Layer 8 of a small transformer language model trained on English Wikipedia (26 layers, counted from 0, width 128).
A neuron's activation on a vector x is SiLU(gate . x) times (in . x), where the dot is the dot product.

Input weights of the MLP neurons that the questions are about. A number n stands for (n - 500) times 0.00078.
n68 gate: 423 497 566 497 551 510 550 708 407 466 427 462 382 612 611 543 439 375 513 582 563 460 777 452 584 577 576 314 667 595 680 554 605 510 537 648 376 414 542 540 380 326 453 538 390 426 587 510 610 445 547 285 559 414 538 493 418 348 412 409 656 389 464 537 306 138 650 487 467 593 624 329 347 283 672 507 370 540 507 383 321 381 428 497 660 554 612 437 497 465 529 564 587 467 457 572 382 540 567 203 636 497 301 473 283 516 310 570 419 503 587 553 510 292 524 314 534 407 477 491 466 516 453 530 681 628 441 482
n96 gate: 475 587 596 433 508 395 672 623 484 353 453 582 604 508 741 351 433 500 267 533 680 556 370 588 558 594 569 400 590 613 659 327 475 623 288 665 433 613 787 658 325 71 435 428 655 320 648 529 704 343 342 492 669 355 543 512 675 405 632 640 347 738 419 235 593 561 634 410 424 779 545 574 425 479 492 638 365 526 657 571 459 266 560 511 492 562 569 488 488 580 660 719 725 365 395 373 226 628 512 545 557 676 571 549 483 657 598 296 541 555 635 569 649 439 479 545 644 559 692 674 279 431 561 757 399 595 361 551
n145 gate: 549 629 615 426 627 324 424 379 370 418 405 561 385 452 461 553 349 416 646 364 619 463 584 666 603 606 396 589 580 493 456 683 523 548 761 403 430 683 582 597 633 643 391 313 489 602 363 531 432 757 553 599 570 414 517 845 319 454 207 439 465 458 440 632 406 504 474 417 548 191 310 628 459 623 519 425 643 396 407 713 657 597 530 563 646 233 481 608 607 621 526 397 634 319 560 290 518 632 346 450 455 484 423 560 485 545 734 451 634 527 553 229 461 564 511 225 468 420 615 541 458 236 496 608 615 561 383 460
n151 gate: 467 496 512 496 608 461 599 734 289 731 487 520 500 661 475 478 582 629 615 378 559 379 583 458 455 570 665 561 342 552 526 743 363 492 256 504 389 408 367 342 305 529 313 563 516 262 623 605 273 389 431 623 617 633 374 628 379 239 554 500 438 595 617 610 516 459 415 504 484 690 603 627 537 562 516 439 716 466 597 563 649 617 476 406 296 541 581 371 584 877 468 732 449 500 451 492 336 293 443 438 606 366 408 651 616 532 76 496 608 542 574 349 751 730 351 649 819 610 436 800 525 570 443 512 578 351 774 470
n156 gate: 778 433 243 392 381 546 371 306 442 355 508 565 398 508 300 685 478 529 247 488 735 552 352 508 565 621 635 487 644 702 402 394 638 712 661 532 610 624 471 520 359 471 700 554 528 322 399 459 746 535 348 642 500 579 355 398 500 512 366 674 582 699 444 500 634 336 584 532 453 450 375 577 456 541 476 420 371 322 687 446 353 516 318 667 500 533 663 150 421 442 606 357 550 555 440 584 293 619 424 703 560 566 521 657 394 417 436 496 512 396 443 512 659 621 362 549 478 624 796 763 603 352 684 916 603 484 521 454
n68 in: 405 748 336 417 426 469 482 544 552 294 618 343 643 478 304 504 503 459 613 590 467 327 423 563 559 752 579 294 563 543 703 456 423 319 624 385 571 515 615 392 738 437 272 429 525 639 705 130 301 684 562 500 376 496 394 423 789 570 427 745 574 504 446 424 587 355 420 474 568 639 507 522 576 459 606 605 442 470 352 403 224 604 336 547 618 702 507 543 429 474 621 526 402 461 341 325 490 671 580 533 388 399 511 700 614 712 435 380 456 504 537 427 663 562 463 588 544 608 404 526 493 644 558 618 535 533 511 500
n96 in: 493 533 379 554 390 709 463 627 504 676 348 461 522 552 411 664 595 235 439 523 299 437 572 653 255 489 585 636 647 478 516 556 330 413 643 518 492 469 271 474 620 614 403 701 448 537 376 588 405 640 630 770 359 511 490 322 527 651 184 556 534 624 574 593 525 507 363 556 679 481 706 484 528 424 568 470 384 428 323 508 462 611 467 441 413 557 633 544 427 426 431 368 399 791 507 532 768 339 567 813 630 534 489 459 655 537 522 735 576 604 440 682 605 410 575 345 410 371 343 365 683 609 538 349 567 330 523 363
n145 in: 316 567 532 377 570 435 714 583 424 974 391 486 496 546 463 589 759 544 517 596 487 536 465 452 613 334 422 504 514 365 473 507 482 560 488 475 288 426 764 564 240 629 396 470 568 565 776 504 432 481 382 511 500 610 621 548 636 434 482 496 606 707 343 532 325 425 360 460 542 567 417 572 377 694 693 336 410 404 218 415 653 493 741 570 408 668 457 496 468 414 514 478 215 377 435 347 490 457 622 471 417 733 348 590 522 521 428 435 456 660 569 576 376 406 635 460 614 424 429 565 629 551 571 486 599 551 593 614
n151 in: 340 374 590 677 558 478 665 657 544 684 412 445 504 579 413 700 566 407 504 676 329 519 471 559 250 263 417 484 720 414 757 419 704 470 526 620 371 594 510 738 630 621 276 555 519 603 423 394 353 537 746 523 419 530 547 369 617 670 680 259 570 454 753 413 656 659 735 557 388 346 427 510 433 264 473 519 374 588 474 398 307 443 253 539 430 542 357 654 489 520 332 539 714 467 326 543 550 703 693 558 496 672 543 386 473 508 568 568 573 520 500 648 306 381 596 573 376 379 489 382 301 381 631 590 587 546 311 460
n156 in: 360 539 543 466 661 510 596 415 553 568 366 553 320 525 489 508 433 496 663 639 553 493 479 436 596 419 601 696 249 449 492 696 392 375 437 402 628 481 507 471 475 556 467 583 328 276 769 587 514 321 281 301 557 305 497 511 388 612 352 478 388 441 355 284 332 252 449 515 806 538 426 459 589 727 404 573 386 476 558 523 552 674 590 381 735 515 805 525 417 588 690 548 279 425 383 545 473 510 566 400 694 643 451 452 515 471 537 548 507 500 754 599 553 651 404 615 404 433 428 557 792 698 664 421 538 526 591 496

Each question shows a token from some text and the vector x that enters the MLP there. A number n stands for (n - 500) times 0.0065.

" ": 404 493 591 448 504 275 499 596 525 539 634 515 334 406 452 446 696 597 543 533 380 315 583 595 446 459 438 422 476 512 600 541 472 536 438 549 509 416 390 401 412 448 440 581 541 496 618 416 519 470 524 532 424 571 471 542 550 445 528 439 540 493 447 586 491 585 630 415 475 544 492 424 114 472 492 392 529 761 342 409 473 565 394 467 496 550 514 409 366 473 374 599 503 557 571 453 674 574 625 515 468 493 431 497 493 486 334 493 487 327 598 462 480 576 479 458 470 432 517 605 553 548 501 454 601 552 365 497
Which neuron lights up most? n151

"ol": 268 492 429 544 475 615 441 473 499 513 503 537 432 508 580 222 461 641 398 430 276 364 379 441 646 543 457 583 385 456 811 426 422 497 480 569 479 632 346 557 489 306 637 554 638 497 543 583 425 556 532 598 650 338 449 307 622 676 418 517 451 575 532 435 538 357 551 474 500 354 554 400 356 201 555 458 617 604 595 429 580 579 503 438 520 432 272 588 515 523 634 549 284 672 649 582 534 569 493 460 641 408 492 646 351 636 410 599 565 322 531 544 432 491 632 620 463 495 511 577 458 616 378 474 477 569 434 550
The two highest activations, in order: n145, n68

"g": 384 457 469 745 436 548 455 411 457 409 750 556 547 291 553 403 441 664 463 538 373 513 502 536 516 451 573 306 464 687 392 557 339 540 524 589 610 640 590 470 405 384 470 345 537 683 586 570 410 565 569 386 672 523 417 579 324 233 682 540 507 426 431 577 550 478 437 514 590 414 477 507 419 507 366 357 634 647 345 597 585 410 573 408 472 568 549 579 626 686 580 561 528 623 589 357 676 581 598 447 470 528 515 448 573 521 529 462 550 391 511 551 299 484 419 599 398 235 425 619 476 450 492 502 442 703 622 348
Which neuron fires most, and how strongly? n156, at about 0.095

" follow": 508 461 310 417 422 358 419 483 521 578 494 435 703 425 492 431 507 371 393 378 325 495 613 495 644 253 438 749 570 588 618 545 546 409 466 433 432 535 502 568 427 501 497 598 562 393 391 336 417 592 472 355 572 594 479 474 607 680 543 668 452 662 465 467 596 478 489 732 440 507 508 384 207 388 367 435 652 548 361 628 513 615 615 419 454 491 479 530 415 665 401 585 657 535 573 495 504 472 579 419 447 648 585 462 337 434 547 520 593 502 487 450 546 463 407 354 453 522 463 583 448 530 483 550 472 535 621 366
Which neuron fires most, and how strongly? n68, at about 0.048

"ad": 516 468 614 336 468 537 350 583 580 370 603 522 515 346 494 481 581 762 433 503 374 698 623 345 253 438 511 478 468 568 756 491 253 631 491 703 665 650 398 425 615 475 382 585 435 499 464 645 382 514 489 439 584 547 511 531 480 573 603 442 544 392 479 478 380 475 672 482 661 480 491 318 319 303 608 591 697 515 516 596 565 565 489 402 653 448 506 576 563 501 457 426 477 516 609 582 548 544 553 523 447 663 526 555 375 476 540 447 676 355 638 423 594 497 627 585 449 579 414 242 583 522 568 527 407 416 481 281
Which neuron lights up most? n145

"s": 573 365 584 542 461 432 473 488 420 520 512 417 431 490 437 516 469 538 571 354 332 469 525 513 599 519 434 502 556 518 753 603 529 579 438 436 620 625 410 591 369 314 395 465 389 467 560 526 425 512 578 530 772 474 463 648 376 566 466 438 539 493 494 507 559 322 466 575 524 420 544 249 198 285 440 454 497 745 559 458 492 486 435 463 546 550 608 626 551 380 617 659 486 629 596 474 537 527 513 414 547 397 426 492 434 507 393 476 550 425 519 514 591 522 296 503 462 502 448 511 522 396 398 602 583 484 440 419
Which neuron lights up most? n151

"2": 503 597 523 430 531 528 540 637 415 553 458 318 426 504 426 392 751 508 582 580 486 433 618 553 449 473 460 417 545 455 461 597 487 542 442 450 549 369 296 443 485 521 464 679 446 421 604 554 543 481 532 501 491 484 594 463 418 490 518 523 501 557 369 503 566 717 695 431 542 643 548 466 205 527 463 535 592 780 340 577 473 590 470 359 576 512 611 590 441 535 395 521 474 645 546 436 606 487 613 621 464 478 595 419 462 528 450 442 625 450 525 485 515 559 573 423 503 483 534 541 410 486 581 533 472 463 287 669
Which neuron lights up most? n151

"==\n": 370 431 559 479 511 451 487 414 540 558 518 526 643 704 501 456 420 418 560 515 461 553 615 435 562 444 389 484 471 609 464 506 567 530 436 510 466 589 406 632 499 377 397 588 489 462 583 474 500 562 528 461 457 518 584 472 468 654 447 484 451 432 505 527 568 435 610 669 520 469 543 305 131 595 476 419 521 299 472 552 375 532 461 448 484 494 484 527 482 638 460 530 504 426 647 426 507 708 399 315 398 586 550 440 512 536 451 533 518 456 454 529 511 415 481 427 575 437 313 659 666 457 452 559 406 550 484 387
Which neuron lights up most? n145

" |": 500 486 529 335 498 414 549 502 488 476 510 552 512 475 523 547 525 424 462 537 312 487 574 421 361 447 449 536 553 500 471 492 605 448 391 508 529 473 552 551 584 439 412 617 471 384 469 484 401 500 439 470 498 654 514 541 351 449 617 478 592 452 516 520 398 647 424 399 504 476 531 243 142 502 536 510 561 861 383 461 598 492 507 390 447 507 427 534 591 581 541 371 544 410 532 359 391 502 584 563 462 552 533 457 416 433 397 502 545 480 527 373 425 605 567 536 637 536 515 491 498 556 586 487 537 503 527 494
Which neuron lights up most? n151

"h": 585 456 357 431 360 540 540 364 540 302 406 467 436 427 533 598 547 529 409 566 436 410 602 564 406 471 684 665 557 689 492 526 381 622 519 420 419 544 386 484 658 469 550 474 474 469 342 427 631 583 537 436 586 373 446 441 387 650 611 630 612 568 395 343 673 590 496 515 476 508 475 295 316 471 610 494 548 625 693 507 465 612 412 404 673 340 423 355 527 465 465 356 498 494 666 506 391 601 451 513 603 531 676 586 450 514 468 411 531 245 484 603 628 555 394 463 432 620 607 521 762 497 559 505 369 477 428 316
Which neuron lights up most? n156

"er": 488 470 393 417 594 515 397 323 562 636 728 484 470 432 473 437 431 715 528 414 319 528 557 483 571 497 359 567 555 389 621 524 486 437 454 460 577 527 423 398 513 456 425 483 520 490 562 505 433 491 576 404 767 425 484 499 459 604 470 501 427 479 559 623 575 533 288 537 533 399 457 330 203 413 459 433 579 646 513 533 627 528 479 529 504 437 489 482 620 464 463 541 507 660 533 480 598 520 452 276 486 648 451 481 660 634 561 405 525 296 603 601 454 781 477 653 529 508 507 390 512 515 424 552 412 504 566 646
The two highest activations, in order: n96, n68

"C": 450 529 481 477 321 469 487 573 505 493 507 440 608 437 533 504 511 594 573 552 383 408 533 599 450 429 485 414 508 387 460 577 405 438 534 562 483 224 488 348 407 471 418 480 442 540 497 557 423 602 553 443 367 603 464 456 553 360 460 510 607 426 436 549 490 577 336 546 449 463 424 288 125 582 501 531 471 750 430 568 507 503 454 438 647 514 557 378 509 545 601 621 487 497 465 474 548 583 477 365 458 415 601 482 439 444 636 357 555 156 450 410 490 616 543 572 489 503 560 630 427 431 372 568 481 481 547 522
Which neuron lights up most? n96

")": 393 424 451 343 486 420 561 490 529 552 505 463 606 477 600 452 640 670 629 560 282 402 508 566 535 633 553 487 491 604 512 520 462 700 420 579 512 526 620 549 469 688 370 679 538 462 289 555 556 485 502 529 500 597 520 347 315 453 482 469 521 579 477 642 628 760 579 552 586 607 523 477 221 470 533 557 527 485 478 452 533 457 392 496 313 518 323 682 397 570 427 375 457 541 388 377 558 468 529 594 393 445 551 485 478 637 489 534 543 455 556 431 493 401 510 660 485 433 523 449 536 529 367 481 390 433 380 526
Which neuron fires most, and how strongly? n156, at about 0.44

",": 465 335 326 558 431 347 603 413 482 456 506 441 422 562 666 549 594 453 588 641 509 431 545 545 290 475 504 537 505 445 539 534 489 361 396 587 618 448 491 510 542 414 338 583 509 295 465 649 367 441 392 548 492 534 503 506 446 661 357 590 525 571 616 475 518 696 480 549 530 517 464 336 238 519 599 571 522 561 607 388 531 382 404 389 477 572 720 564 527 390 440 514 525 535 617 425 377 554 558 618 515 664 557 449 468 505 459 524 557 448 513 501 535 597 581 479 436 360 562 466 634 497 339 548 548 554 504 550
The three highest activations, in order: n96, n151, n145

"P": 442 510 396 519 440 507 506 384 488 653 470 520 448 410 557 477 532 608 560 608 529 448 596 542 613 455 601 449 532 635 505 646 432 382 495 496 578 464 482 412 458 438 463 562 479 459 465 448 454 617 403 497 359 581 395 417 562 466 691 530 633 459 476 588 433 432 480 424 442 434 422 247 164 425 403 565 540 538 433 684 489 491 483 533 571 532 498 474 628 487 489 498 457 561 478 413 626 572 591 492 493 538 531 590 454 398 564 479 546 209 410 515 500 622 533 565 520 605 508 607 427 388 463 436 430 508 603 247
The three highest activations, in order: n96, n68, n145

"Q": 424 491 389 407 295 501 582 552 458 469 473 476 358 423 527 442 635 725 544 658 462 479 520 542 495 507 580 494 502 530 632 549 365 607 496 503 484 337 356 498 340 351 402 863 616 654 635 420 482 480 619 408 520 610 516 344 455 363 551 419 658 488 509 572 413 599 425 597 563 711 558 359 245 492 342 512 542 480 546 515 409 496 541 459 649 631 664 577 623 512 289 706 491 638 531 385 598 487 539 612 563 535 526 475 464 479 701 455 419 287 502 501 557 280 436 393 462 511 409 415 443 512 535 601 508 609 379 438
Which neuron lights up most? n68